Layer 4 of a small transformer language model trained on English Wikipedia (13 layers, counted from 0, width 128).
A neuron adds its activation times its output weights to the MLP's output. To switch it off is to set its activation to zero at one token and run the rest of the model.
A neuron's activation on a vector x is SiLU(gate . x) times (in . x), where the dot is the dot product.

Input weights of the MLP neurons that the questions are about. A number n stands for n times 0.0037.
n24 gate: -28 39 6 16 10 -39 23 -14 -45 -26 -40 35 -9 -18 2 0 -17 11 43 -45 14 -28 -16 7 23 -15 -6 39 15 11 -9 -21 28 -46 -14 44 -6 -26 15 -51 24 -2 20 21 4 42 8 51 -40 -18 -3 16 71 -28 -45 -19 -6 17 -33 15 -18 -4 6 -6 -14 -37 14 -2 -59 35 8 9 -16 -30 31 -19 -20 -61 -32 3 49 -35 23 -4 21 73 38 15 2 -25 -16 29 -81 -20 13 23 -2 21 -9 -39 -25 -4 -18 -72 -36 -20 13 25 2 -14 -21 9 40 15 2 18 11 -11 -15 8 -16 -16 -21 -18 -24 52 -22 12
n106 gate: -17 -4 18 23 -37 20 38 -20 5 6 -7 15 0 -41 46 -9 -4 -29 -48 -3 2 -37 -11 1 32 3 47 13 -2 -48 26 -3 -53 -62 28 16 2 22 -1 52 31 -55 17 10 -28 -16 7 -44 0 -3 -39 1 -9 -39 -14 24 -16 -32 6 -45 -45 -41 -54 3 1 2 -32 -22 10 -2 -14 4 25 -45 9 -3 1 -16 2 -10 49 57 -47 -29 -19 -9 2 26 -16 -25 -41 -14 -22 -25 -23 -17 -1 6 -5 -32 -31 19 -18 -8 51 -37 -6 54 2 -7 -21 -2 15 23 -45 -38 19 5 -13 0 -44 -7 58 3 13 17 12 -30
n170 gate: -14 87 -30 -29 3 -14 -29 21 -58 51 -8 11 32 -27 -11 23 -45 3 25 -47 23 -4 11 -51 14 11 -19 -34 -1 -11 5 35 -8 -24 55 22 3 26 61 -3 -31 -45 14 -23 -4 40 -38 -17 17 -41 -1 -16 27 12 -52 25 -10 -16 -13 1 19 2 13 -57 8 -15 -10 2 59 9 33 -18 15 13 63 41 19 -4 17 -22 19 -3 4 -30 20 -35 48 14 1 27 -4 -47 16 35 2 12 -12 22 19 13 -13 -18 0 -39 -15 17 -63 -18 -11 -13 -30 55 -47 -7 7 10 -14 -12 19 48 -2 12 18 -37 -2 -17 26 -36
n173 gate: 5 -15 -30 68 13 -45 -5 8 22 -17 6 -22 5 -35 -60 -28 -56 14 -30 -35 27 -1 -10 6 12 14 59 10 30 -18 53 -67 26 21 7 6 -32 -4 12 1 -15 49 3 -4 -1 -25 5 20 2 17 -26 36 60 12 -48 -5 31 38 -47 26 64 18 -18 -43 10 -24 -7 50 -10 13 -11 -8 -19 12 7 -43 -18 -26 7 -5 17 23 13 -36 12 -6 66 -4 -39 3 -47 5 66 -22 22 -31 -3 -24 -38 -11 -20 42 -24 -4 58 -6 -23 -26 -11 2 -2 4 23 38 -5 11 29 -20 -27 23 -4 -72 18 -15 -21 35 44 22
n183 gate: 20 9 17 -42 -26 -55 35 -4 9 5 50 -16 15 22 8 8 12 -22 -7 -43 -9 5 27 10 -15 33 -7 32 4 -8 -31 -17 14 -4 19 -16 -53 4 18 -8 9 11 -27 -55 -9 29 15 -25 27 24 -10 -24 46 -2 17 -47 -48 10 -46 -28 -22 -13 6 48 -1 -26 -42 -23 -53 9 -26 -2 43 30 23 16 13 23 -85 0 -8 16 43 -17 5 -7 -35 26 39 2 -34 31 -9 23 -28 -8 24 -8 2 23 -7 27 15 -4 20 -16 -8 4 41 -26 30 -47 0 0 -6 -35 -6 -50 -20 23 56 1 -24 14 -21 2 -26 -36
n242 gate: 1 -6 -51 -13 8 22 8 29 -14 14 -16 -6 -6 -52 -3 -37 -8 14 13 18 37 78 -30 23 16 49 -3 -25 -6 -3 24 20 -9 25 26 -41 -19 -18 19 -3 46 -47 28 6 1 -1 25 -17 -17 22 1 -15 -17 6 25 -40 58 -20 -1 -41 -15 -46 -11 -3 -25 32 25 35 34 59 -35 -27 33 20 -18 22 24 9 21 2 15 56 -9 69 4 -30 -1 30 -3 -60 6 7 -7 -6 -35 20 -4 30 -42 13 -27 -19 -5 16 49 -45 52 48 14 -13 -4 -8 29 16 -39 -7 18 -9 -24 -15 66 9 -33 -9 -30 -16 -38 -33
n24 in: 6 -60 -17 28 1 13 19 9 5 32 54 -30 42 36 8 -54 38 -35 27 5 -3 46 7 9 28 6 24 4 -23 -47 -33 9 -7 -9 26 -17 63 1 7 29 -30 17 7 67 -13 27 10 -29 -1 -20 9 -20 -7 -19 11 2 42 2 34 -32 2 36 -13 2 -2 -39 -3 35 19 -11 -12 10 -15 27 -36 -17 -27 -18 33 -7 4 1 47 21 8 11 20 33 2 -16 25 -4 50 24 29 -3 14 22 53 -9 1 16 -22 8 -28 21 6 -1 10 -52 32 19 -35 -17 18 -43 -10 4 -9 -36 17 -2 34 -6 -31 39 6 5
n106 in: -23 9 -7 11 43 7 32 -23 1 -36 -17 9 13 27 -10 41 -5 -4 -9 19 -33 -7 -1 -26 27 1 12 7 23 -10 -17 2 -49 33 -10 31 8 -1 -18 -49 -30 -27 -30 0 -28 16 -54 -35 -2 21 -23 28 -22 10 -7 25 24 -34 -3 22 -6 -11 28 2 16 14 59 45 16 -30 -9 16 7 -37 -8 19 -33 22 20 -6 -40 -39 -33 -16 -13 17 -10 -95 30 0 -4 22 -18 -24 -14 9 -42 -44 -9 7 -9 -3 7 -16 -28 35 -11 -12 -52 55 6 -14 -1 -2 26 -9 0 40 -11 3 -42 -13 21 -38 2 37 4 31
n170 in: -9 11 -12 31 -94 -9 17 13 16 6 36 39 4 -6 2 21 -46 14 -25 -3 -28 6 -20 6 -24 5 19 -31 -9 -16 -6 54 -22 59 0 -11 -4 -28 34 32 22 -11 -29 31 28 -20 -2 7 -2 -32 11 -35 -24 59 14 10 0 -41 -15 26 36 -9 41 -31 17 20 -14 48 0 -1 -12 3 31 28 47 28 3 17 3 0 -47 10 16 -28 -28 3 9 -2 5 10 8 68 6 17 8 25 -12 12 -18 23 -22 -40 -1 14 -1 41 5 22 -7 39 14 38 -12 35 33 14 -23 -17 37 1 -59 -8 19 30 60 -23 -20 -49
n173 in: 56 55 -27 41 -19 19 -14 -2 -18 -21 -71 15 48 14 10 -29 12 4 48 21 43 20 -1 58 -16 8 -41 -19 26 22 -49 0 -16 4 12 -7 -57 30 -28 23 58 33 -42 14 30 -59 -16 31 15 0 21 3 27 1 13 8 12 -12 10 -15 -4 -11 13 4 42 25 -26 -7 20 -58 -27 18 17 -20 -12 33 37 6 12 19 -38 -3 -58 3 12 6 -29 -38 30 -17 35 25 -21 5 -7 -25 -70 -18 -26 -12 46 -17 18 27 8 5 25 20 -7 -32 -42 -47 -42 24 -8 18 -11 -5 -13 17 5 43 -7 7 -16 10 -13 42
n183 in: -9 2 -27 -40 20 23 7 -18 -29 47 3 11 35 11 -61 4 48 -18 10 -24 61 36 -7 11 13 -30 -17 -11 -10 13 13 -8 -19 -16 4 44 -23 12 51 40 10 -10 11 9 23 -12 -21 -7 -55 -21 -15 17 -27 40 -20 -35 22 -25 11 -12 -45 11 10 -6 7 -8 -22 -6 36 15 1 -17 -15 51 10 -9 -20 -7 38 21 -34 -57 29 -42 -36 -9 -31 39 -25 -32 -13 24 -25 -18 -1 -12 -4 56 55 9 -9 -31 -10 20 19 34 -18 52 -22 -43 -36 10 -17 20 37 -3 3 -24 28 6 10 7 12 -82 23 10 4 -6
n242 in: 3 8 -10 4 -13 -9 60 39 -2 -30 -50 22 3 -29 -87 23 6 -11 50 12 39 25 -29 20 20 20 16 -19 20 17 -47 18 -43 2 -47 -22 -20 41 -26 30 -35 -8 -6 60 -5 -15 59 41 27 3 -23 -21 27 5 -18 -28 32 45 -4 16 -10 -14 25 22 -25 15 14 -6 -15 -19 -19 21 5 3 11 14 30 37 -31 -1 -21 16 27 0 11 -37 -5 -15 -39 -31 -23 40 -2 -9 34 18 -15 -9 -31 25 36 17 35 -1 4 23 19 1 6 14 9 29 45 -28 -17 28 -23 -27 23 -3 -21 -41 -2 -13 -25 4 -16 -45

Output weights of the MLP neurons that the questions are about. A number n stands for n times 0.0085.
n24: 25 19 -45 32 81 14 8 48 -51 -69 4 -1 -43 -5 -6 -11 -17 32 6 -34 1 11 9 -28 -8 69 -9 -66 -45 5 53 28 49 -9 25 -47 5 9 -30 -2 48 -5 -22 75 40 -9 2 -57 -44 -11 -17 -37 -29 -19 -24 -68 -24 -6 4 -11 14 66 -6 -24 -4 30 20 3 -19 26 58 18 12 -5 -31 30 18 33 -76 0 -13 -21 59 21 4 -21 30 19 6 47 -12 11 -25 26 -20 13 -37 -1 -81 -21 1 9 -4 18 4 17 70 14 25 -4 -32 46 3 50 -25 16 -23 -5 14 15 -4 -6 -34 -1 -16 -14 -5 21
n106: -15 4 -25 41 7 25 15 5 -50 5 -24 10 32 -19 -3 -14 5 3 10 35 -64 -43 -13 -29 -16 -17 -4 -45 -21 -83 -69 10 -1 40 -36 -19 25 26 15 26 38 -32 59 41 -57 33 64 -32 -14 29 -24 -25 -59 -35 9 51 1 19 -13 -38 -25 31 -15 -8 -36 -33 -19 31 -4 5 -78 7 65 -88 30 20 11 20 -11 24 15 35 -22 24 36 11 -36 56 -16 -73 1 19 39 -7 54 0 21 20 -18 -17 15 -2 47 33 38 12 -9 35 64 -6 38 8 8 13 7 -77 15 -7 13 17 1 26 5 54 -16 18 -59 -29
n170: -60 12 14 -54 24 27 -46 -28 -22 57 -14 11 -10 -35 49 -17 -59 -14 -28 -5 15 18 3 -16 -14 -21 -24 11 -5 -7 8 -18 -69 39 2 7 -39 -8 17 -25 -5 -63 14 -10 21 -37 -3 -11 14 16 -33 33 75 1 -44 5 -36 -35 33 -22 8 25 -20 -27 -29 -35 -13 -44 -28 3 -19 54 -8 21 -23 -43 -37 1 -8 42 -19 -58 -42 10 25 9 -12 -57 -19 19 -38 -27 38 -18 -9 -30 -3 45 -26 9 -5 23 -23 22 17 -31 -25 -28 42 -94 15 -51 -6 44 -14 44 -8 5 -9 -12 6 50 3 40 -51 38 -12 -3
n173: 88 42 18 80 -14 -13 0 -71 29 27 -14 -13 -4 -11 2 -37 9 -58 -40 -33 10 5 49 -24 -39 18 -3 -33 -36 -24 -30 -32 35 -45 28 -12 -22 -45 11 39 26 -19 56 -14 1 31 68 15 -28 3 -22 48 -45 -11 8 -15 24 -31 34 -40 -39 -25 -48 11 3 -19 3 16 39 14 -20 38 9 -34 61 18 -32 36 -14 -44 -1 -31 3 -54 -20 -42 -15 4 0 -24 27 28 -37 30 -30 -12 -39 -22 -20 -44 26 47 2 -4 -13 -16 -16 23 20 -21 24 -4 -11 -28 -35 -43 -31 -46 -18 21 -20 -3 -4 17 26 7 -26 5
n183: -32 14 38 67 11 -3 -47 65 0 62 76 -12 3 -30 -48 57 -45 26 16 7 -12 18 -23 -30 -10 -20 45 34 -13 17 -7 36 14 9 -1 -16 -30 -36 20 30 43 -17 -29 11 21 -66 -31 19 31 -9 13 8 -20 21 17 -20 10 -29 35 -21 -22 -68 20 -20 -36 38 38 -57 -5 -14 46 -41 2 5 -62 -92 -8 -13 6 31 31 -43 0 43 14 24 0 11 -31 -17 -5 14 -16 -5 25 -31 16 16 9 -15 -36 -9 -17 -17 13 3 3 41 -25 -33 -42 -62 -10 14 11 24 59 -86 -15 -11 -20 26 53 -35 -25 3 28 21
n242: 14 15 -31 18 33 -34 -20 33 28 -25 -52 72 -23 -13 50 -29 -1 -5 -59 -27 -12 6 19 -22 2 20 -19 -35 23 -11 -12 59 58 46 -33 14 21 36 43 -55 9 -15 9 7 -12 -21 36 -8 10 16 -47 6 28 2 56 -6 -14 -11 -57 16 -14 -34 7 18 -16 5 43 -30 -34 -17 -41 -21 10 -4 -47 16 -42 0 -1 -55 2 -10 23 27 10 -24 1 -80 18 23 10 34 -16 29 -22 7 9 -2 -45 -71 -17 -71 15 12 18 2 48 36 -18 12 -22 -34 15 41 -13 -23 44 -23 11 61 47 8 -6 1 20 29 -13 13

Each question names a token from some text and the token that comes next. It shows the vector x that enters the MLP there. A number n stands for n times 0.028.

Then comes g, the gradient of the next token's log-probability with respect to the MLP's output, scaled to length 1. A neuron's effect is roughly proportional to its activation times (output weights . g). A number n stands for n times 0.0036.

"ing", then " to"
x: -44 -11 20 16 35 -22 21 60 -15 7 10 -3 21 39 -4 -6 13 -9 -16 -24 46 32 -16 -12 3 -6 10 -6 0 35 -23 52 -17 -9 -26 -6 -5 3 -22 63 -4 41 -24 -12 5 1 -22 17 18 -36 -52 39 -45 20 7 6 -30 15 -20 -29 13 17 -9 -13 24 22 9 -11 -15 5 -38 -10 -1 -55 -38 -5 -5 17 1 -45 -6 -16 -12 -21 6 18 -19 44 -30 21 -31 -13 34 -19 -7 32 -31 -10 -37 20 -2 -24 -8 -37 -19 -3 17 -30 21 -1 19 -18 17 -8 -19 17 -9 42 -25 -14 -14 28 -25 -3 9 6 -33 5
g: -13 0 -1 -42 -4 35 -25 27 -42 -13 25 -19 -11 -6 17 -18 7 29 -14 23 8 -11 -44 -43 -4 -40 26 -7 -23 9 -3 8 8 19 -32 17 10 -23 -35 29 -15 6 16 12 29 23 -46 8 13 20 54 -14 17 -53 20 8 -11 17 9 -63 36 12 8 8 -40 -23 50 52 27 -17 -15 10 2 15 19 -21 -30 38 -35 -13 -4 27 -5 -36 -20 28 50 28 9 26 20 -7 38 -19 -6 -38 5 -4 -2 8 -40 -24 -12 1 24 -12 -33 -14 -46 0 19 -21 13 -19 8 1 -9 -11 -7 -50 1 -7 10 -6 48 -15 -18 13
Switching off which neuron hurts the next token most? n242

".", then "m"
x: -9 -23 17 4 24 -25 7 66 25 -16 11 -3 13 24 9 -26 -23 28 -29 -23 13 14 -20 -1 -16 -19 4 27 -8 22 -21 42 -3 -18 14 -5 -7 23 2 62 15 47 24 -16 35 11 -26 22 7 -16 -11 46 -31 24 -3 2 -32 34 -21 -28 -15 34 6 -20 21 9 14 -2 -3 -35 -48 31 5 18 -25 17 -28 0 -10 -1 7 17 -22 -29 -4 17 -8 2 -17 1 33 -11 20 -15 -33 9 -20 -2 -31 65 3 -4 -12 -25 -16 -16 26 -18 -3 -13 23 -7 27 -24 -36 0 -4 73 15 -6 -26 13 -19 -35 27 20 -6 19
g: 33 19 20 -17 33 41 12 5 -6 -25 -8 -35 -23 -19 16 13 -34 -15 3 -17 5 39 -13 -3 17 18 9 -17 17 27 45 4 -24 -12 12 45 17 26 -18 -41 41 1 -56 -20 -5 -13 -20 -9 -11 1 23 -3 49 -27 -43 -1 0 -7 23 18 3 13 46 7 15 12 16 -3 23 -12 0 43 15 -29 10 -56 -13 20 -6 -32 -9 -60 1 6 24 3 -41 6 46 34 34 -31 -33 8 -20 53 -2 7 -37 -12 0 33 2 -28 -33 -26 56 -4 27 17 14 5 25 25 19 11 20 15 -24 10 23 -16 -17 -20 10 -40 -6 11
Switching off which neuron hurts the next token most? n106

" was", then " "
x: 17 20 -4 19 6 -39 27 52 -37 7 12 -5 16 6 -22 -1 8 2 -11 -35 2 -26 -21 -34 0 4 27 22 7 10 -27 33 -5 -10 -6 -37 -9 0 -7 64 -12 47 17 -13 1 3 -12 4 16 -14 -9 43 -13 21 -39 3 -20 19 -28 -33 -30 24 -29 -25 43 -5 24 -12 26 10 -62 14 -14 -8 -5 26 -28 36 12 -16 -3 -12 -19 0 17 44 -12 54 -24 10 -8 -20 5 12 -26 10 -8 -17 -47 -2 -1 18 -17 -24 44 -16 18 -19 9 -28 5 -31 44 3 -27 -6 -12 41 -7 -2 -22 15 -22 -17 14 2 -38 12
g: -33 -9 -41 -6 46 -31 -45 -24 8 17 19 35 -2 43 11 21 -20 -28 21 -10 10 -32 6 -46 -10 -11 15 -2 -57 -49 -1 -45 -31 -22 -24 4 -13 -15 20 24 -8 -49 6 -2 -17 -39 17 -35 -32 -31 -29 25 -18 -14 -2 26 -15 7 6 3 -23 -18 -75 6 -19 6 19 30 16 -6 -24 29 -10 14 -8 35 -25 -20 7 -22 -25 -26 -30 5 20 24 32 -36 -37 -49 8 7 -7 -11 5 28 -10 -13 5 -45 8 -3 28 21 7 7 12 11 -1 5 0 -6 2 32 -8 -19 -27 38 -19 23 11 -46 42 4 8 7 -5 -22
Switching off which neuron hurts the next token most? n173

"mmer", then ","
x: -32 7 -20 -6 18 -20 7 27 -29 -38 8 0 5 39 -2 -4 12 -6 -17 -30 21 26 -48 -13 42 12 15 -1 -14 30 -20 52 -6 -11 -40 2 30 30 -3 59 -11 47 31 -31 12 25 -37 46 33 6 0 22 -22 25 -43 38 -20 6 -21 -1 -13 32 -28 -25 40 -15 14 -12 25 -6 7 -4 -18 -4 -41 2 -25 -2 -4 -17 -36 4 -15 27 27 13 10 38 -31 39 -15 -18 -12 2 7 -20 -3 -16 -31 8 22 -12 -17 -33 -5 -16 26 -7 5 9 8 -35 37 -10 -17 -3 -17 45 14 -13 6 12 14 -16 0 20 -29 23
g: -47 -29 -8 11 25 38 29 -42 38 -3 -1 7 -9 -42 1 22 20 3 16 63 -9 3 6 39 3 -4 -17 -5 33 -17 -79 -16 -6 52 -27 9 -22 0 -4 15 26 5 24 22 0 10 28 -19 -16 5 27 -2 17 0 -5 35 -17 -44 -14 10 -32 55 -24 -26 -60 -32 4 -36 -31 -14 -9 -12 -6 43 -3 -10 0 6 -1 12 40 -49 20 -1 26 -4 -1 -15 26 -40 -11 0 5 -28 -28 -15 0 4 3 -4 -29 16 -27 33 -9 4 -9 -6 35 4 -14 -15 28 -17 36 34 -25 -26 -25 -11 16 -15 34 15 -3 0 10 44
Which neuron, switched off, raises the next token's probability most? n170

" were", then " not"
x: 3 13 16 22 1 -34 29 49 -31 -2 23 -13 17 9 -20 -2 7 -1 -16 -14 9 -20 -6 -24 13 -12 25 1 5 14 -6 33 13 -22 -34 -36 -14 -9 0 60 -2 47 18 -23 12 -8 -15 11 -2 -19 0 47 -9 18 -49 17 -25 24 -27 -33 -23 14 -25 -44 47 0 26 -16 30 13 -52 17 -11 -9 -11 16 -21 44 3 -33 -3 -26 -27 -4 15 47 -19 46 -29 6 0 -22 16 2 -18 1 -8 -19 -36 -1 5 5 -19 -19 49 -24 23 -12 4 -29 -1 -16 33 -2 -26 -12 -36 48 -15 -6 -17 15 -10 -31 15 5 -36 9
g: -20 -58 -29 -25 -3 -10 -47 59 -4 -11 -5 -28 2 15 -49 49 10 -20 14 -25 -47 9 -16 -7 11 -31 -19 -16 57 6 50 -11 -7 -26 23 3 -31 -20 -45 9 29 -7 7 33 -31 -15 17 -5 2 -5 9 -1 -4 -24 1 -13 -13 -53 11 -19 40 12 55 -10 89 14 -30 -6 -27 13 18 -8 -19 10 1 12 17 27 21 -4 18 16 22 -16 6 7 -18 20 4 -9 26 -14 10 -17 30 12 -4 -8 -3 -42 -23 -16 3 48 28 -19 8 3 -2 6 -34 -8 -5 -38 -20 -2 -8 -19 -12 8 -30 7 18 -29 -25 -21 -11 36
Which neuron, switched off, raises the next token's probability most? n173

"th", then "re"
x: -19 -5 18 12 18 -31 4 42 -13 34 34 -6 18 28 -6 -23 -10 0 -19 -26 11 28 -5 2 -13 14 -2 28 -4 34 -35 44 12 -15 3 -26 13 -1 -16 51 3 41 25 -24 -2 -7 -36 4 -4 -18 -57 53 -38 9 0 2 -14 25 -19 -7 -13 34 2 0 6 40 41 -13 -9 8 -40 1 -19 15 -23 9 -26 -13 -57 -32 -19 -10 -11 27 14 19 -39 59 -18 18 7 -7 12 1 -10 28 -21 -27 -52 25 18 -9 24 -43 -9 -17 50 6 -7 6 18 -5 34 -31 -25 -4 -13 37 0 -7 -4 39 -8 -17 1 -20 -6 -7
g: -16 13 7 27 -23 16 27 -35 -47 8 21 17 -27 18 21 -21 -8 -43 4 29 19 -29 30 39 1 60 -23 34 -6 -26 -17 -1 28 8 33 24 -2 -33 -10 -36 49 46 9 -4 -34 16 -22 -6 -5 13 8 7 21 5 28 0 35 -18 -5 23 -9 -4 16 -3 -45 -20 6 -21 18 -4 -16 14 0 39 45 3 22 -13 -5 -20 -23 14 48 10 42 -21 20 3 -31 -13 -5 -33 34 45 -6 6 18 -43 -17 22 26 2 -19 -13 -22 41 22 13 -7 -28 16 -47 40 42 -33 16 11 -4 -4 -9 -37 -19 -55 2 1 -1 0 -22
Switching off which neuron hurts the next token most? n183

" of", then " its"
x: -28 -11 9 8 11 -46 29 38 -31 15 41 -32 26 28 -1 -10 -10 11 -13 -15 25 -17 -5 -7 6 -27 28 27 1 36 -21 40 3 2 3 -6 -2 -1 -2 75 2 38 11 -11 9 -7 -44 39 26 10 -28 34 -12 40 -31 35 -1 12 13 -41 -7 29 -11 -5 34 -33 3 11 6 16 -31 14 -13 -8 1 -39 -23 17 -13 -26 13 -3 -18 14 9 -4 -21 40 -22 -14 -4 -21 9 -14 -6 -3 0 -22 -56 50 -9 -26 -17 -35 16 -2 11 -16 21 -23 14 37 38 0 -27 8 -10 26 0 -32 -19 8 -7 -11 12 -10 -18 19
g: -15 -19 -27 -29 -2 -50 -9 32 6 -2 -42 14 9 7 -4 -24 5 0 15 -48 0 10 23 -45 -13 30 -5 -16 2 37 -2 28 13 -21 -1 -5 11 -40 46 -13 49 -1 -4 -9 16 -24 -19 2 -59 -53 41 -29 -3 -36 18 1 -6 -37 -26 -7 50 45 40 1 43 1 44 8 -27 -10 18 -12 -32 34 1 -3 -9 37 -11 4 17 -24 7 12 -11 -29 -32 -6 -23 53 -37 -36 -37 -1 5 12 0 -10 -15 -6 -20 24 -9 -14 -6 -7 -3 3 -6 10 -27 -9 -1 -49 3 -22 17 -9 32 -8 24 -44 46 -9 -23 -23 -8 -21
Switching off which neuron hurts the next token most? n173

"l", then "la"
x: -33 6 21 0 11 -31 21 48 -24 -3 30 -2 2 37 30 -19 2 5 -23 -37 14 17 -6 -11 -24 -19 13 4 4 17 -29 57 39 -32 0 -40 20 -16 -6 34 12 27 -24 -24 19 7 -38 39 34 -15 23 39 15 38 11 17 -50 51 -32 -14 4 46 -9 -9 16 24 -1 20 -3 9 -5 19 -18 7 -1 27 -1 -1 -10 -43 -16 -37 -18 10 7 0 -16 21 -4 10 32 -4 9 8 -6 0 -25 -42 -19 9 19 -25 -29 -37 -5 -4 7 -8 3 14 4 -24 10 -32 -28 16 -43 36 -4 -14 -3 -8 -2 -17 26 51 -22 18
g: 9 -34 -4 31 -2 3 -15 3 -36 -15 -10 30 22 21 -77 5 62 13 21 -12 13 -19 26 32 -12 -7 7 45 9 -19 -34 10 -30 10 -24 -5 6 -1 25 32 15 -8 1 -29 40 9 -12 -34 -13 45 19 -10 32 -10 -22 10 -29 13 -28 2 -18 16 19 -37 -20 33 -8 -38 -24 23 5 3 -29 25 5 -13 20 22 13 -43 46 -20 12 16 -5 -12 37 -5 21 -10 8 -38 -42 -37 14 35 19 -27 49 -4 -16 6 8 -20 35 5 -21 20 18 -8 -11 -7 34 17 36 43 50 1 -39 -10 -20 -8 -33 25 2 14 -24 20
Which neuron, switched off, raises the next token's probability most? n183

"ed", then " with"
x: 7 -24 -3 15 11 -13 23 58 -45 -28 9 -15 15 35 -12 -4 -21 6 -24 -21 7 27 -21 -26 4 11 37 -2 13 32 -14 58 14 -4 -11 3 0 19 -28 68 2 36 -24 -23 16 15 -16 25 -4 6 -32 32 -9 16 27 2 2 10 0 -19 -22 31 -9 -25 27 13 10 21 12 9 -31 -1 -22 -17 -44 -3 -16 45 12 -27 -5 -8 -1 -27 9 21 -9 61 -29 25 18 -7 -8 4 -22 29 -7 -9 -45 22 11 -18 -2 -38 -16 -4 14 8 26 -6 26 22 30 -24 -37 -2 -1 60 -14 10 -4 16 -12 -7 16 29 -44 -4
g: -5 -25 29 26 -56 22 -4 -35 -10 15 44 -16 5 35 -4 22 -46 -42 34 18 -5 2 -52 14 -36 -21 -9 -10 35 -16 -59 -24 22 10 -13 -21 -40 -51 -16 23 -14 0 -3 42 -37 -17 -4 -17 3 -24 -56 2 23 2 41 5 -4 17 17 26 9 -13 -38 0 39 -5 -6 27 -12 -25 1 22 26 -10 -13 -22 -45 -11 3 16 56 44 -14 -19 -15 -6 -37 -23 5 8 6 -21 -4 -9 -4 -31 15 -8 11 2 32 18 -12 11 -25 -28 1 25 13 -24 -13 -20 -35 6 7 -13 0 42 7 2 5 30 43 -16 -28 -32 33 0
Switching off which neuron hurts the next token most? n24

" and", then " 10"
x: -22 -12 27 1 3 -47 39 36 -36 9 24 7 23 24 -12 -22 4 -14 -15 -19 5 -36 21 3 21 1 24 38 -11 37 2 39 -13 -12 -23 0 -10 17 6 56 12 39 1 -32 26 13 -32 27 -2 -45 -52 45 -31 22 1 9 -10 9 -18 -30 -13 29 -16 -34 39 -21 11 5 5 -5 -21 27 -12 6 0 7 16 33 -4 -13 16 21 -33 17 25 0 -21 38 -9 -10 1 -9 -24 5 -2 -4 -13 -9 -37 27 -9 -24 1 -33 20 -23 -3 -11 1 -37 18 11 38 -26 -27 -8 -10 43 14 6 -13 46 -19 -14 8 20 -14 14
g: -13 -18 -7 -37 13 -19 9 -12 17 5 -36 29 2 83 -36 -31 -38 56 -14 -18 3 -10 7 10 31 5 -4 -36 24 38 12 0 -3 -5 2 8 32 -23 -10 -14 63 -37 -20 14 36 -36 30 9 -17 -23 22 19 8 -44 -17 -40 6 -43 -5 -5 5 13 12 -18 23 -22 -24 -3 -11 5 -6 -29 -17 -16 -11 22 8 28 -5 6 -3 -13 45 11 26 -32 -24 9 14 -5 -1 -35 -33 19 20 -12 -9 30 -7 4 -7 -1 2 25 6 40 -31 17 -14 48 -18 -24 -33 -19 6 63 16 -9 -18 -27 -7 -4 31 10 -26 17 -17 61
Switching off which neuron hurts the next token most? n106

" the", then " song"
x: -26 6 26 26 -5 -19 24 51 -28 12 16 -18 4 31 21 6 -6 4 -38 -30 34 2 -19 -2 9 -13 21 -1 12 35 -23 42 -25 -14 1 -3 37 -8 1 55 12 36 29 -31 13 -8 -50 24 11 -24 -19 38 -6 4 -22 -2 -35 32 -16 -19 -20 30 -16 -17 25 2 24 24 -2 10 -29 38 -5 11 -39 -2 -10 20 -15 -32 -35 -6 -40 10 10 28 -19 38 -6 -23 -31 -24 0 15 -13 -32 14 2 -61 16 -4 -14 21 -32 16 -12 19 -14 9 -29 6 -10 27 3 -20 8 -24 50 -4 5 -6 30 -11 -16 5 -1 -17 15
g: 12 -29 6 1 3 -9 4 -30 -44 -52 -36 31 -46 -14 -12 16 29 3 -32 -19 2 10 29 42 13 -3 -35 32 4 6 5 14 -12 -24 -5 -27 50 53 -19 23 20 0 -15 -24 -12 -20 15 11 3 6 23 7 35 -7 -1 27 -10 -24 8 16 8 7 12 19 33 36 5 -18 83 19 25 7 -6 -5 1 2 4 24 24 6 17 -51 -24 21 25 11 -16 -3 -13 -4 12 -40 7 -30 -58 -38 -4 -42 -19 -1 5 -2 -23 4 -22 -2 -36 11 16 17 17 -56 -7 -33 13 63 -3 -19 12 -12 5 -4 -1 -36 -19 -51 0 -15
Switching off which neuron hurts the next token most? n106

" re", then "op"
x: -13 24 46 11 4 -39 22 61 -11 33 23 -47 11 32 2 -14 20 -17 -19 -31 31 -6 -32 -37 -13 -7 12 8 -18 21 3 47 -37 -30 4 -10 30 -17 15 56 10 34 8 -43 0 -8 -26 14 6 1 -19 40 -51 23 -29 5 -27 22 -21 -18 7 34 12 -14 34 0 -1 2 -1 6 -42 15 -32 -13 -13 9 2 6 10 -26 7 1 -10 2 5 10 13 3 -22 -5 -2 1 3 13 12 39 -17 6 -47 6 15 -12 -44 -20 -18 0 15 24 -1 -17 16 -10 34 -3 -43 20 -12 71 4 -25 -13 8 -6 -26 -13 43 -13 41
g: 11 -11 -27 28 21 4 -32 -3 40 11 16 -17 -33 38 -43 -29 -18 -2 36 -19 2 52 -4 31 1 -4 30 7 11 24 -9 -19 -19 -3 -11 -25 -10 -1 -36 -54 41 -4 4 40 -31 -25 47 -17 17 -33 -14 -6 8 13 -59 -38 -10 -50 -21 33 -21 15 -3 -16 25 29 9 43 12 32 -10 5 28 26 35 54 2 17 0 -1 -4 -24 15 40 -33 7 -25 56 6 -18 31 -23 -3 24 6 3 -26 -14 17 -5 -42 10 0 -13 -20 -36 25 -23 -10 15 18 45 7 8 -12 -1 22 5 21 16 -41 6 -7 -11 3 0 18 31
Switching off which neuron hurts the next token most? n24

" de", then "p"
x: -16 12 34 7 -8 -26 16 38 -22 3 17 -13 7 30 -3 -17 11 -25 -27 -29 10 4 -14 -30 -10 -42 5 -6 -1 15 0 51 18 -22 -3 -27 16 21 -6 57 7 50 10 -10 24 -1 -24 -2 10 21 -22 19 -39 20 -38 8 -8 18 -6 -34 -10 59 -2 -12 4 -13 3 20 -11 21 -27 16 -20 5 -15 27 -45 12 -12 -37 -3 -20 -12 19 37 15 3 -5 -18 -9 -10 -19 -30 -8 28 7 12 -20 -53 -6 22 -18 -22 -43 7 -14 3 9 -4 -27 11 -7 15 13 -46 -3 -25 60 21 -9 -40 16 -14 -30 2 38 -24 29
g: -35 35 -5 -1 1 -2 14 -7 5 7 -4 -20 17 -40 -14 19 3 -10 -5 -5 1 -21 -36 -3 -7 19 53 -41 18 -46 32 -13 8 32 -12 -6 20 -20 -23 40 37 -23 -28 9 41 -7 -39 35 8 24 -32 59 16 -40 3 4 -4 23 27 -33 -8 -29 -19 41 -3 51 -9 -7 10 11 -21 16 27 -46 -3 32 34 4 18 19 -45 -36 28 24 23 -29 11 42 -16 -13 15 46 6 -5 20 28 -2 37 -13 49 31 -26 -38 -33 -22 -45 10 -6 -15 1 1 19 0 22 14 0 24 -17 -9 -16 -21 -2 -38 -11 0 -8 24 10
Switching off which neuron hurts the next token most? n24